Layer 12 of a small transformer language model trained on English Wikipedia (15 layers, counted from 0, width 96).
A neuron's activation on a vector x is GELU(weights . x), where the dot is the dot product.
The model reads these tokens: "y" "ear" "s" "," " in" " a" " to" "m" "b" " d" "at" "ing" " to" " the" " l" "ate" " f" "ir" "st" " or" " e" "ar" "ly" " s"

The vector x that enters this layer's MLP at each token. A number n stands for n times 0.045.
0 "y": -15 -5 30 -18 -1 35 11 5 20 -11 38 -19 7 30 -13 -62 -11 -33 21 4 -34 -25 3 -14 -1 20 26 4 -7 26 31 15 40 54 -4 -6 -65 12 -24 29 -54 28 7 -2 -9 -8 -1 15 36 12 18 -24 1 -5 -29 -9 34 26 -31 -24 -6 -81 -11 22 24 28 43 -12 -29 -34 8 -14 -22 -4 18 11 -13 10 -6 -23 33 -33 -10 -7 45 -28 4 3 9 -9 -58 11 16 -59 48 28
1 "ear": -32 -27 4 -22 12 9 -22 -28 -20 -29 31 -28 0 47 -27 -7 -9 -59 13 -29 -41 23 13 18 -18 2 27 -59 -36 25 33 14 30 50 -18 6 -15 37 -25 -41 -22 33 -16 11 -4 1 16 2 27 9 3 51 -35 -41 13 3 44 -37 -8 -28 37 -26 7 -2 -21 17 30 5 -4 -19 -17 31 -37 -5 32 29 14 -2 24 16 45 14 -31 -28 -26 -32 -12 28 6 44 -51 23 46 -9 -5 34
2 "s": -62 -15 -37 -27 16 53 4 -38 -13 15 19 -18 -12 54 -28 -38 45 -23 12 -40 -31 -23 -21 -22 -12 -27 26 41 6 -12 -16 30 -23 40 36 5 16 52 -46 -8 -24 30 14 11 27 -4 3 -1 24 25 7 38 -2 -9 5 56 48 -18 1 -35 5 -28 7 3 -5 -47 30 -14 20 -7 -51 7 -28 39 18 27 -2 -15 29 -26 20 -20 -28 -52 -12 -44 22 9 -1 8 -7 14 38 -2 -23 38
3 ",": -36 -21 1 -39 -19 2 -18 -9 -7 11 2 -23 12 37 -22 -53 14 -20 25 9 -38 -39 -18 -27 -63 -1 14 7 -5 25 27 15 2 94 6 -21 -8 25 -2 5 -49 41 -4 -16 16 9 -10 32 55 14 2 29 0 12 -4 18 14 0 -10 1 8 -41 9 -4 -2 -15 48 -25 -30 -12 -25 5 -43 9 37 33 7 -33 3 -17 23 -24 -57 -31 26 5 19 14 8 14 10 21 30 -41 29 31
4 " in": -17 0 19 -15 1 10 -13 -19 2 4 0 -22 9 -12 10 -83 20 -31 42 -13 -47 8 -40 -22 -11 11 12 -8 15 15 42 19 58 61 5 1 -2 44 -8 -8 -34 24 -6 3 4 6 -3 30 24 -7 -21 20 -27 -16 -5 6 35 -9 -34 8 29 -73 19 -22 -16 0 30 -18 13 -33 -22 -20 8 -15 42 -4 -25 -2 25 -19 23 -60 -22 -28 9 16 4 31 13 -2 -25 7 11 -35 49 59
5 " a": 12 -2 -12 -23 0 20 -1 -16 20 13 19 -17 -13 17 13 -73 -4 -21 -8 -11 -36 -21 -18 -11 8 15 -38 -7 -2 39 26 4 33 53 11 8 9 10 25 34 -44 -23 -28 21 -23 -33 0 11 71 23 11 13 -28 -19 -35 28 27 0 -22 20 30 -65 42 -6 1 1 29 -7 -9 -21 -8 -21 -40 5 29 40 -30 -27 54 -54 29 -38 12 -10 4 -24 63 27 -1 -16 -23 -29 14 -1 11 8
6 " to": -3 -31 -32 31 10 -1 17 -17 0 3 21 -19 15 51 7 -62 -25 13 43 2 9 -38 -9 -68 4 36 -34 -22 -21 28 33 -15 7 57 -4 -5 -29 21 -1 20 -3 -27 -55 13 17 -2 36 -6 7 13 27 72 -28 2 1 28 13 19 -25 -46 -1 -7 20 -28 -23 16 69 14 2 23 -28 -37 -20 33 8 -16 -18 -12 2 -42 21 -22 -21 -9 -12 4 -15 -4 8 7 -11 -18 45 -11 -43 51
7 "m": 17 -25 -9 -41 -15 0 17 -76 -23 10 11 18 0 -8 10 -44 -62 13 37 25 -37 20 6 -12 -3 16 12 -2 -4 -13 4 0 1 36 0 42 -16 17 -12 -2 -21 -10 -1 39 14 -16 5 9 12 4 -39 30 -37 13 -2 19 15 -17 -15 10 26 -17 19 -29 -10 -4 62 10 31 2 -39 19 0 -1 0 81 -5 -4 7 -84 17 32 -15 -27 -4 -85 -8 45 14 -19 12 48 11 -9 -24 17
8 "b": 10 9 -8 -25 12 -13 31 -39 -24 -28 29 24 37 8 -10 -1 20 27 8 6 57 -12 2 -14 -47 26 17 -28 -3 -41 19 13 12 20 7 19 5 26 -23 9 -11 -6 -13 -3 -18 -16 3 28 3 -3 12 17 3 37 -17 52 72 -22 -51 13 -16 -8 -14 -47 -7 -12 -2 -45 -21 27 -52 11 -19 13 33 35 10 -44 11 -52 0 1 -55 22 -28 -53 12 10 4 -23 -14 4 86 -27 25 33
9 " d": 3 -12 0 -35 12 -19 12 -23 26 34 42 4 8 47 -22 -86 -12 -8 5 4 -10 -20 -44 -15 -17 18 19 5 -32 16 9 28 -9 85 19 13 -29 -10 -38 44 -5 4 -27 -8 -17 11 34 -15 -12 -6 19 4 15 -3 -31 31 55 -16 18 -32 42 -5 -19 -21 -8 5 10 -5 -27 15 -48 24 -30 -12 18 13 -42 -17 42 -54 15 -12 9 -37 -28 -10 24 6 4 17 2 -1 44 -28 37 27
10 "at": -6 -25 -7 -51 26 24 29 -1 2 34 25 -26 27 18 -15 -23 -21 -6 -1 -37 -14 -37 -63 -16 -20 10 6 -9 18 -8 17 -4 3 13 -9 28 61 13 -22 2 11 -10 32 4 4 29 -6 7 -27 -1 -7 47 -15 -14 -15 46 25 20 1 0 63 -28 -7 -17 -62 36 24 30 -4 -7 -51 8 -23 15 -8 18 13 -29 24 -92 47 8 10 -20 3 30 -12 55 -34 14 8 -7 -27 -63 10 2
11 "ing": 10 -13 14 -32 0 30 49 -38 -26 21 16 -7 16 57 -59 -45 2 -35 -31 -68 -16 5 -33 -27 -10 29 -24 -1 43 -13 34 -8 4 47 7 15 6 10 4 18 -19 -6 22 -3 1 -7 -17 33 -9 35 15 49 20 2 -38 7 30 -7 -18 -31 37 15 -50 -43 -51 -9 39 -17 -7 8 -27 -1 -19 -1 40 35 16 -21 20 -41 22 -33 -34 -17 -14 24 1 27 22 -7 -16 21 32 22 -14 -15
12 " to": -21 -22 -9 -16 -32 24 11 -38 1 25 12 -19 15 39 -11 -77 -12 -24 44 -5 2 -24 -27 -24 -1 18 -37 -8 17 29 53 7 -6 81 4 -24 -12 34 4 0 -27 -5 -35 36 -6 -5 24 22 15 23 26 28 11 -2 -3 -17 40 1 -32 -13 20 -32 9 -40 -34 -1 59 3 -25 14 -14 -12 -34 26 25 -5 -18 -18 28 -19 44 -50 -15 -9 -4 -8 -9 -6 26 0 -12 16 53 -47 -15 26
13 " the": 0 -26 -7 -5 -6 32 11 -22 -9 8 44 4 31 37 -6 -66 -28 -16 4 -8 -31 -15 -12 -6 -33 24 -21 -6 9 20 41 10 23 61 3 2 -1 6 33 7 -36 -1 -36 22 -3 -6 -7 0 37 0 -6 1 -14 -2 -14 23 39 6 -19 -7 9 -79 2 11 4 14 81 -29 -7 -36 30 -11 -52 -4 13 24 -20 -14 -1 -20 20 -39 5 -7 17 -54 12 14 18 2 -40 8 23 -47 56 22
14 " l": -7 4 2 -27 5 2 43 -48 -7 0 35 15 -6 30 17 -79 18 45 7 -14 29 -26 -26 -53 -13 0 44 -4 -55 4 14 39 34 38 1 40 -18 22 -50 42 -11 23 -9 -14 -8 4 5 15 -24 -13 -7 3 -42 -28 42 40 54 1 7 -21 -16 -33 -17 -9 -14 -16 69 -5 2 -47 -29 15 -23 -13 14 13 -43 -23 -22 -1 25 -14 -11 9 2 -31 36 10 -2 12 -11 4 35 8 2 4
15 "ate": -15 20 -29 -7 -29 -6 -8 -9 -59 -1 4 19 9 40 -11 -15 25 -15 -6 -27 22 -11 -9 -42 -38 3 26 7 -9 9 31 58 34 44 -26 14 -17 19 22 22 -4 -33 -56 33 23 -11 79 16 21 20 -27 35 -52 17 -7 17 26 0 25 10 4 -21 23 0 -39 13 18 1 28 -28 -37 2 -87 -3 -1 61 -2 -29 13 -54 9 -16 16 -20 11 20 -11 7 31 -29 -51 -22 3 15 -2 -5
16 " f": -2 -11 -21 -22 18 19 11 -38 12 -11 10 48 -29 46 -1 -57 5 -1 12 5 7 -9 -21 -51 -3 19 36 -2 0 4 52 58 26 30 0 42 -18 33 -28 17 -30 8 -17 38 -10 -3 -16 -27 0 -18 25 39 -12 28 -7 80 25 0 16 -19 51 -53 -13 -26 -2 7 22 -17 -25 -1 -58 10 -44 -51 -20 7 -33 -47 -17 -31 37 -32 -7 -15 -23 -2 -11 32 32 10 -31 -8 14 1 14 31
17 "ir": 6 -22 8 21 11 12 8 -56 22 -49 0 5 -13 43 -15 -27 5 -22 6 -10 -36 -3 -49 -53 19 47 -8 -8 0 24 -36 0 -6 46 -6 -1 11 28 -1 -13 -10 -14 20 54 -16 -28 2 4 7 47 -11 63 -42 46 -16 10 37 27 -9 17 -21 4 3 -14 -30 13 13 43 -8 1 -16 7 -35 -13 16 25 -56 -22 11 -70 22 -1 20 -13 -31 -30 24 36 17 -32 -37 16 37 -21 42 8
18 "st": 5 -10 -12 26 -20 7 32 -41 -26 -31 6 -5 -28 61 -42 0 -35 -13 -13 -34 -6 -14 -32 -16 -32 25 29 -7 -12 5 -6 35 -19 80 5 20 26 37 0 19 10 -11 -17 30 -14 -13 -10 2 7 14 57 22 -12 -2 -31 -1 43 7 17 16 -4 -21 12 -12 -33 -19 44 -19 -13 49 -11 7 -16 -13 54 69 -23 -2 -1 -48 -3 -21 -52 17 -35 -49 -8 31 33 -3 -6 -9 20 -11 4 8
19 " or": -6 -4 -22 -10 -39 -11 18 -10 -5 -12 -2 -1 -6 19 -15 -37 -27 0 67 -6 -11 -21 -27 -36 5 23 -1 -8 -11 13 22 14 10 55 22 -11 8 28 19 14 -46 49 -44 45 -20 -15 12 31 10 -29 -3 2 -12 -20 13 14 -10 0 19 -16 42 -4 3 -28 -44 -17 54 44 -21 -10 -33 39 -70 15 18 10 -33 -44 11 -61 57 -25 -20 3 -23 -26 25 4 13 -13 -10 31 45 11 7 39
20 " e": -7 23 0 -8 -56 -4 10 -23 -10 -6 15 17 -3 -21 -14 -95 32 9 36 1 9 -28 -31 -30 -28 13 -14 -20 15 18 26 -13 37 55 3 15 -5 19 -26 21 -36 17 -17 8 12 -32 20 8 9 -17 14 32 -39 -14 52 23 62 12 9 -31 26 -49 -7 -31 -31 -1 53 4 14 13 -29 15 -31 8 16 13 -25 -25 4 -30 7 -34 23 -48 14 -10 40 25 34 10 -34 -30 27 7 -8 39
21 "ar": 3 -2 12 -35 4 -16 -29 -49 -27 13 42 5 -4 44 -6 -36 -3 -24 -11 14 -3 -15 -38 -44 -21 -30 -24 -26 17 -2 29 6 26 10 -1 2 31 57 -29 21 -40 40 -36 13 -30 -12 27 36 40 -28 48 60 -65 26 15 44 52 -8 31 11 9 -35 11 7 -17 23 9 -9 27 -53 -40 17 -13 -3 -12 2 -11 27 5 -21 15 -13 -17 0 -2 -13 26 24 8 6 -55 -31 59 -1 7 3
22 "ly": -8 -10 -35 5 -7 -18 -15 -18 -15 -20 9 -27 -31 31 -15 -5 6 -29 2 9 3 32 -33 -46 -15 -16 -25 -10 -4 15 20 30 -12 51 -16 -15 36 20 33 0 14 -3 -19 51 4 -3 49 29 40 12 42 53 -61 -2 -6 19 0 -21 23 1 15 -40 23 -4 -63 -14 59 19 25 -29 -21 8 -36 39 27 76 -36 -17 -4 -18 8 -46 11 -24 -18 14 36 -3 1 -19 -70 -10 24 1 -14 23
23 " s": -23 -6 -32 -8 39 -6 14 -38 16 31 22 -10 -8 24 -15 -66 -12 2 20 -5 -4 -38 -15 -33 -17 26 -36 34 -17 5 -32 55 34 35 23 0 -11 45 -52 12 11 34 -1 41 -6 2 25 17 -5 -43 12 37 -6 -3 -13 -3 35 -17 11 -2 53 -78 1 -10 0 2 49 2 19 -3 -53 -10 -48 12 -22 15 -4 -29 -11 -31 22 -58 16 -22 -26 0 39 2 37 7 -5 -5 27 9 -24 25

Each question shows the input weights of one neuron of the MLP. A number n stands for n times 0.01.

n154: -18 7 -1 34 -14 31 -17 -32 6 -9 6 -24 -4 27 7 -6 -64 -14 58 -14 58 -37 8 -18 13 -16 5 -2 24 -2 -25 3 -3 -17 -4 -13 24 -3 1 23 -13 -34 6 14 -57 -7 -18 13 11 3 -36 19 17 -49 12 -7 -31 59 -29 2 10 30 1 28 14 -24 16 13 -25 26 30 -19 17 17 33 -20 -2 24 0 33 2 4 6 -1 6 -6 -6 24 10 -6 -26 -34 -26 14 14 -34
On which token does it fire most, and how strongly? 6 " to", at about 1.4

n75: -23 -30 -22 17 -10 -41 25 -15 12 5 -1 8 12 -9 44 41 7 3 17 -24 7 -22 46 10 -3 18 -7 5 -32 -1 14 15 7 -31 1 30 -16 -4 21 -14 9 7 -2 -19 -1 -11 -34 -22 44 -1 16 -5 19 32 -45 20 -16 24 1 -23 33 7 -6 -8 -20 27 -16 7 4 8 20 -24 20 -3 -7 -29 4 -16 -11 -25 26 -18 7 -19 25 22 32 -9 -14 -35 5 14 -14 -40 -23 21
On which token does it fire most, and how strongly? 6 " to", at about 1.6

n87: 1 8 31 8 -15 32 22 37 -15 3 -22 -8 7 5 0 -4 8 17 -29 2 -8 -33 2 7 -9 4 27 24 10 -8 -18 -7 1 26 15 19 29 18 5 -7 -20 -17 27 -29 -30 -35 -38 28 36 -29 34 -2 -1 16 -1 -12 7 34 -17 -19 28 -31 -37 -4 -5 5 -43 12 -1 18 41 -7 27 16 -7 15 -18 -6 -3 -25 -30 -18 1 -8 -14 -38 20 -37 4 -23 23 0 0 10 15 31
Which token does this neuron like most? 18 "st"

n113: 14 22 28 3 18 12 -1 -28 -21 9 -11 -17 20 13 -11 23 -34 12 -20 26 5 -5 11 -11 -32 10 20 19 57 -16 4 13 -21 21 -22 23 16 -40 -6 -18 -3 10 -58 14 -4 22 8 -6 -13 3 -13 16 8 -25 -7 -17 2 17 -16 7 -8 12 -8 -5 30 6 5 1 -4 -23 -5 4 -40 3 19 -23 4 -27 -57 21 19 -39 24 14 1 -16 45 11 -27 28 33 -3 -34 24 -39 24
Which token does this neuron like most? 23 " s"

n151: 53 8 9 20 -28 38 -36 23 -21 -25 17 0 5 8 2 1 -19 -14 -69 -21 5 11 25 12 -4 8 -6 3 -27 -12 -13 79 -12 16 15 -9 -19 -45 11 18 20 -4 -13 -20 -26 8 3 12 32 -34 -8 14 7 10 34 -13 1 -3 -32 22 -8 -1 29 15 19 -12 38 -12 -9 10 -12 14 -9 -19 -33 8 6 38 -14 -8 -12 12 -21 13 2 39 -15 10 11 -17 -32 -8 -14 48 -20 -46
On which two tokens does it fire most, strongest first? 15 "ate", 18 "st"

n94: 1 13 -22 -33 -9 15 -1 27 -3 25 15 26 57 9 7 11 -12 4 -6 21 -32 5 21 32 -6 4 -20 -14 1 42 -29 5 0 1 1 -1 -28 36 -14 -18 -8 -23 5 -30 -23 14 -2 -34 -32 -20 30 18 25 -9 2 2 41 23 -28 -24 -4 -9 -1 -2 -46 -6 -2 -2 -46 24 0 9 -8 -11 -12 -28 -45 -13 10 54 -39 25 25 12 8 11 -31 24 8 -31 24 45 -17 -13 18 -25
Which token does this neuron like most? 9 " d"

n65: 7 24 10 18 10 -7 15 -38 25 0 -18 57 34 -48 -14 -31 -12 4 27 7 1 -4 -4 4 -7 -42 1 -18 -19 -41 67 31 12 -61 7 -17 -6 36 32 -24 -11 9 19 -2 -20 -1 -10 16 13 12 23 0 11 7 -7 5 -10 53 -42 -8 16 -25 -17 18 21 -18 -28 -27 8 -1 -6 -18 41 9 12 0 32 6 6 -4 6 5 -16 -9 1 -4 9 -15 5 6 -15 -29 -33 2 30 -25
Its three highest activations, in order, are on tokens 4 " in", 8 "b", 0 "y"

n28: -14 33 25 -16 -3 -9 15 16 12 20 -17 9 7 24 -14 40 -12 41 28 18 -29 22 3 -1 9 -9 -15 37 -17 8 -7 -38 12 -26 1 -9 -4 -32 21 5 1 -24 36 32 -34 5 7 -40 8 10 -26 14 46 1 -11 -31 13 -15 -12 -14 -34 -61 -2 -7 12 8 -13 18 28 -10 -13 8 -23 12 -32 33 7 36 17 -19 -2 30 5 1 36 -40 11 5 -3 -36 -4 -25 -22 -21 -12 26
Which token does this neuron like most? 7 "m"

n232: -13 -4 -15 26 16 17 17 9 19 -18 -30 11 17 -50 30 10 16 22 14 -11 -43 -46 4 13 -1 -20 -39 12 7 -8 5 12 -21 -10 -20 8 -4 2 0 -20 1 1 -3 -6 -19 0 -3 21 24 21 -2 -22 13 -22 -27 1 13 22 29 42 -28 8 -2 27 2 16 6 14 -45 -10 10 26 -13 5 -26 17 -37 -24 1 5 -11 -3 45 -16 9 -9 11 19 4 -34 -18 12 3 12 -1 -13
Its three highest activations, in order, are on tokens 17 "ir", 5 " a", 13 " the"

n215: -13 -14 -37 21 -15 33 19 1 -20 -7 -29 -8 -10 -6 -27 -10 -9 57 7 -23 63 -8 12 -12 12 10 -14 -19 24 43 -37 -21 26 -17 -27 3 0 33 16 -6 6 -16 -21 6 45 -18 -4 5 19 -14 9 -7 22 5 -19 -12 -40 17 6 -27 48 16 -17 15 7 -12 7 -37 -17 31 35 35 6 -1 -5 -27 32 -3 -18 12 -14 -24 -1 35 13 7 -32 -33 7 7 -33 9 4 -27 -1 3
On which token does it fire most, and how strongly? 6 " to", at about 2.3

n110: -2 -4 7 -12 -1 -8 -17 0 5 -12 17 -8 45 -8 -21 24 6 14 12 1 -36 15 -18 32 -19 19 4 -37 5 12 17 -4 15 28 -15 19 -5 21 7 -43 33 10 14 0 3 7 1 9 10 -58 -12 -12 11 11 -12 -15 -36 -13 4 -38 7 -17 4 13 24 31 15 -40 18 18 -3 33 43 -8 18 -9 7 -10 -9 9 7 46 -2 19 -38 19 -4 -11 -2 -48 -29 -17 -17 -6 -12 -11
On which token does it fire most, and how strongly? 1 "ear", at about 3.4

n68: 4 -25 31 -13 4 26 -24 42 -25 -21 13 26 17 -7 -22 -7 -5 10 -20 73 70 -12 -6 -17 -23 -7 -14 -12 16 -34 8 35 26 -13 12 13 25 20 -29 -22 -28 17 15 29 10 24 3 7 -20 0 14 5 -21 8 38 -20 -21 26 20 -12 8 24 -9 16 7 -23 -51 -3 -14 -41 -4 -11 12 -44 -6 -14 0 30 15 -5 -4 -40 9 -19 -16 19 -19 3 1 -21 11 -7 -14 23 13 -6
On which token does it fire most, and how strongly? 21 "ar", at about 3.8

n76: 2 -6 -35 71 -5 6 -2 -9 23 -1 8 16 -5 23 18 21 -44 8 -17 -8 -6 -10 32 3 21 -18 29 -3 -31 24 -24 -12 -14 2 12 -26 15 -20 19 -7 4 -27 -10 29 41 -2 14 -37 -19 -14 10 13 -22 -18 18 2 -40 14 -9 14 -20 -32 0 21 15 -6 -9 -5 -24 -1 -9 -29 14 22 -22 8 -35 12 -7 -50 -10 -3 12 -3 0 4 12 28 9 1 -19 26 -15 43 6 26
Which token does this neuron like most? 6 " to"

n99: 12 21 -13 21 0 37 5 -9 -41 5 30 -14 17 3 31 1 4 29 -18 19 -39 23 6 28 0 9 4 -8 1 -15 -7 -14 -10 7 -19 -3 -7 26 3 -58 -17 -3 10 2 21 3 -3 -25 -18 22 1 -12 48 -8 -9 -24 31 -20 -30 -50 -26 -19 -15 -10 2 -44 37 24 -9 -19 -26 -12 3 -17 2 -1 15 33 6 28 -17 10 34 -8 -10 -13 6 16 -12 -1 41 18 8 2 -10 -15
Its three highest activations, in order, are on tokens 2 "s", 7 "m", 1 "ear"

n15: -7 -1 4 -21 1 17 14 7 -23 27 27 18 13 -9 -13 -12 -15 25 16 -21 0 16 40 11 -23 8 -33 14 1 -23 -7 57 -38 -33 -9 16 -15 -9 8 -10 -2 6 -26 -33 2 7 -4 2 -23 2 29 -10 0 -1 -16 -53 24 13 -43 -1 -37 21 37 20 5 9 50 5 -26 -3 58 32 -14 -7 -18 -16 -47 -3 8 25 -37 7 19 -4 -4 14 -5 5 -23 48 -31 1 -17 -14 19 28
On which two tokens does it fire most, strongest first? 13 " the", 0 "y"

n14: 4 34 44 -36 10 35 2 -10 -13 7 -12 -21 -7 14 31 36 -35 -15 -8 2 9 40 -18 12 -9 -9 -35 3 19 -9 -20 -30 24 10 -31 46 -26 -29 -21 3 -60 10 38 35 8 -30 -14 -4 -16 -18 14 -10 47 12 8 26 -14 15 -14 -39 13 -12 30 1 -10 0 5 -32 36 20 23 -17 9 -9 10 8 23 -29 -3 -17 27 -8 12 27 8 -4 -17 -26 11 -36 -4 -9 0 19 -23 -23
Which token does this neuron like most? 11 "ing"

n7: 0 -36 1 -2 -12 16 41 -10 34 -19 -18 -8 50 28 -2 10 -4 -23 10 16 -5 -21 -29 35 4 -38 5 -19 -31 -12 13 7 -3 -27 -13 5 18 8 45 -12 -35 -1 -11 -18 -14 5 12 6 14 -6 19 -14 34 9 -16 2 -25 -21 -27 3 -18 8 58 -36 18 -10 4 -10 -3 11 7 -20 37 -10 8 34 -15 15 13 -19 -14 -13 31 28 27 -11 -5 -4 -20 -9 -1 -15 5 -4 25 4
Which token does this neuron like most? 5 " a"

n71: 17 -1 5 12 -3 -15 13 20 -11 18 -38 11 0 -41 -20 -12 18 4 20 41 21 -38 -7 37 19 2 -6 -52 29 14 -4 12 19 -23 -17 0 -18 -50 -4 24 -5 9 -13 1 19 0 -14 -28 -37 21 -6 -11 -31 -2 -7 -15 26 8 -19 -7 5 -34 21 28 28 11 25 -25 -27 12 -1 5 18 27 -9 9 14 7 16 -4 -4 -6 13 25 23 -8 -25 -5 -10 6 -21 8 17 27 -18 10
Which token does this neuron like most? 20 " e"

n245: 10 -19 20 5 19 -44 25 -6 -6 -1 43 21 -14 0 32 8 -37 -8 -4 -1 0 22 -6 7 3 -2 -3 -36 7 1 -15 5 -23 -20 -23 -34 -14 -31 25 1 -16 2 14 -13 14 11 6 5 -12 -25 -1 15 -9 10 -41 -2 24 -9 -22 11 -41 20 13 5 34 -5 -12 11 14 3 15 11 28 -27 -4 5 22 7 -8 -2 2 -23 -28 -21 -4 38 5 18 32 -35 -4 -10 27 -15 25 40
Its three highest activations, in order, are on tokens 8 "b", 17 "ir", 21 "ar"

n249: -7 44 -25 -22 -42 12 36 30 18 22 9 72 -11 -2 31 11 -15 4 -26 -2 11 14 5 -7 -16 7 20 -25 -5 25 -9 -29 -8 -5 -18 -20 16 -2 11 7 -27 -10 -14 11 12 -30 -21 51 29 25 6 -4 7 10 -38 -32 25 5 -11 10 2 5 9 12 31 -17 4 -15 -11 40 51 -5 -30 -8 -8 -30 -2 -24 -22 -2 -5 34 24 -6 18 -28 -4 -14 1 -8 -39 -28 -50 -18 -2 -5
On which token does it fire most, and how strongly? 13 " the", at about 2.4

n153: 43 4 -17 5 33 -8 11 -24 -5 -18 -6 13 -30 -22 5 10 -51 10 13 41 -18 -13 51 -46 -28 -30 41 -20 -33 34 -12 9 -10 20 23 -10 -10 -3 -17 -4 -35 28 5 -2 -14 1 0 -9 -25 3 13 -7 25 -18 46 -13 8 51 8 31 -7 -12 -39 32 -20 48 -5 -4 45 3 22 12 25 -21 -18 -23 -32 -11 20 5 19 8 4 -9 -27 -16 -15 44 -15 -28 -11 -1 10 26 -34 5
On which token does it fire most, and how strongly? 14 " l", at about 3.8

n181: -32 28 25 -8 14 41 5 26 -29 48 28 5 9 4 -17 19 -7 21 -31 -23 32 -16 21 -7 10 37 12 5 -11 -55 2 -20 -23 -14 29 2 -38 9 -11 -10 -22 17 18 -48 29 35 0 17 12 -10 15 -71 -21 7 -2 -12 10 10 10 -11 -26 22 -12 8 -17 7 25 -18 -28 10 7 4 1 27 -35 47 -34 13 24 -5 -12 0 2 -9 5 -47 -2 6 30 1 -4 34 -37 17 -39 -13
On which two tokens does it fire most, strongest first? 2 "s", 14 " l"

n141: 22 -10 -15 27 6 -22 15 1 -9 24 19 -3 -11 11 -6 0 -20 -17 15 27 20 -10 18 -13 26 20 2 -27 6 -2 -17 70 28 -45 11 10 -25 3 29 19 27 64 21 22 -7 30 -11 31 7 0 10 -9 -6 -2 11 -30 -21 -6 26 -64 7 -2 3 7 -15 -12 -15 0 -40 -27 5 -3 12 -17 21 1 -19 14 -14 10 -26 -17 -35 16 -14 10 27 -19 3 -21 -21 -11 -15 10 -15 -58
On which token does it fire most, and how strongly? 23 " s", at about 2.1

n175: -15 -3 -44 12 -40 11 -13 2 -14 19 10 -3 -40 -13 32 15 -5 8 3 -36 -10 35 32 -18 42 -58 19 6 16 4 -15 -1 12 6 0 -2 29 4 -19 12 26 -20 -2 -19 27 -9 -64 -5 43 13 19 -29 19 -20 -13 17 28 20 -6 -2 -22 -31 -16 22 19 12 9 -13 10 0 34 2 64 11 -6 48 -30 49 -12 -28 -40 8 0 11 11 -37 -4 14 -5 -34 16 9 -11 -5 -50 -8
Its three highest activations, in order, are on tokens 7 "m", 18 "st", 2 "s"

n74: 32 27 -4 9 -1 -21 35 -17 5 8 25 8 -9 -34 -5 4 9 -11 15 33 -34 12 -16 1 30 24 -3 30 -12 -32 9 37 0 -21 -16 -11 -24 23 7 -6 -22 12 51 -44 -7 1 -32 1 -25 -16 -5 -16 -10 -12 -34 17 14 37 3 38 22 -14 -6 6 33 8 7 -34 50 5 6 -14 24 -40 -25 -27 -36 -19 -20 -34 -1 -26 17 -11 -2 20 -15 -4 -3 3 36 20 -29 -16 1 35
Which token does this neuron like most? 4 " in"

n231: 3 3 -19 37 -8 4 5 9 45 14 -18 15 3 -21 51 18 17 31 19 29 17 -37 13 -24 -4 -20 17 -11 13 -6 5 -19 24 16 14 -6 -12 -24 -19 34 -19 37 -10 -36 -13 -28 6 -16 0 -6 -9 16 -4 20 13 -14 -20 13 13 3 15 -9 22 -28 -5 -2 -12 -17 4 36 7 -22 4 -12 -31 -7 -22 -21 -12 25 -1 -21 -10 3 8 47 -2 14 0 -10 7 -7 -14 -27 -10 -9
Which token does this neuron like most? 20 " e"

n247: 26 24 18 14 -7 7 -25 -30 -42 11 6 -29 20 29 -15 -26 -23 -6 -38 26 -21 16 -4 44 36 14 23 19 17 -7 38 5 -28 41 -12 38 -37 -38 27 -33 -7 -27 -18 25 5 -18 7 -11 22 4 19 -35 35 -48 -15 13 -2 72 -27 12 7 -4 15 63 11 -2 -16 -56 -5 -14 44 12 -47 13 13 13 -28 -15 -56 -3 10 -3 18 26 -12 -9 -4 47 -1 -30 9 -48 13 -3 23 -45
Which token does this neuron like most? 13 " the"

n29: -41 -13 10 18 11 16 44 -12 -23 16 -25 1 -33 2 1 -8 -4 3 -73 28 -19 25 -15 -6 -3 -3 -5 28 17 24 -8 9 28 -11 -15 8 -37 -15 -1 6 22 -32 15 -17 18 -4 -11 -7 44 24 -7 -13 38 21 16 32 4 -2 35 -31 -16 -13 11 -1 3 -27 -32 34 -14 13 26 -13 -19 13 0 28 -4 -6 -5 -6 -10 -13 20 11 -7 -9 12 -22 -37 0 9 16 -13 -1 -11 1
Which token does this neuron like most? 2 "s"

n217: 24 15 0 2 13 12 -17 6 -19 2 21 5 43 -43 35 -13 -6 -8 -17 20 13 -41 -4 -2 48 -18 19 -11 13 -46 -8 -1 7 5 -25 -20 26 -39 -2 -2 5 36 15 -16 -10 74 -49 12 41 21 -44 -11 -20 21 -11 0 -5 49 -31 5 -25 -16 -2 -23 -23 9 9 9 -16 -13 -11 -6 31 18 -21 5 3 -35 -23 -13 -29 -3 0 30 13 12 26 -14 -13 35 -11 16 -26 5 -1 14
Which token does this neuron like most? 10 "at"

n227: -14 2 4 19 29 6 -7 0 9 2 -20 -19 -5 -38 -1 25 27 -10 10 -5 -27 2 36 9 -32 -12 5 -17 2 -21 2 13 -46 11 25 -35 -3 26 -12 59 -23 11 27 -27 6 23 16 -12 -21 -25 -11 4 37 18 5 14 -36 -21 0 7 -24 0 -7 58 4 -24 2 23 15 31 -19 -2 32 -52 12 0 -1 4 20 -10 14 8 8 1 1 -29 -25 -12 4 -8 12 17 0 32 -45 5
Which token does this neuron like most? 2 "s"

n189: 2 -22 -34 23 -14 21 23 1 15 -8 8 -26 27 -2 -3 6 28 -13 -18 -2 -15 2 -9 16 -13 -42 -19 3 -10 8 -10 28 -25 20 -1 -42 -14 3 8 -10 19 1 2 22 3 -6 5 24 -3 20 -20 -5 21 39 13 24 -16 -40 -4 36 -36 -12 -7 2 -43 -2 -16 -10 -21 9 3 -15 31 -14 15 -19 8 26 19 25 -15 -26 -4 7 59 1 -21 -26 -18 22 28 14 -24 -1 -1 12
Which token does this neuron like most? 3 ","

n27: -1 -10 -38 15 -47 10 27 6 9 11 -33 30 -17 -10 26 -2 20 5 10 23 10 -4 -23 13 -33 -2 -10 15 7 0 23 1 -15 0 -21 28 46 4 -5 -17 2 -12 -15 -25 9 1 -3 10 24 -6 -19 10 -21 -40 -20 0 -27 -23 25 8 0 28 -26 1 -7 -2 -13 19 8 50 -19 7 26 -26 32 15 21 -11 -18 6 1 18 -18 -14 2 3 15 -27 -21 39 14 -15 24 -3 -28 10
Its three highest activations, in order, are on tokens 20 " e", 18 "st", 22 "ly"

n204: 14 34 23 32 -17 -5 -2 -14 5 6 1 27 16 -11 17 -4 -29 2 -2 10 3 1 10 -16 54 17 21 -29 -10 10 13 16 -22 -1 32 -32 25 4 6 8 -9 0 -25 -4 6 24 1 -15 -7 23 -5 -21 9 16 6 -45 -9 -2 -7 -22 8 6 -1 19 -12 -31 2 27 1 -46 -10 -38 -26 -31 -1 -39 22 7 1 -2 33 -60 1 19 -2 -18 -37 11 -35 25 29 32 -6 -16 13 -11
Its three highest activations, in order, are on tokens 19 " or", 12 " to", 0 "y"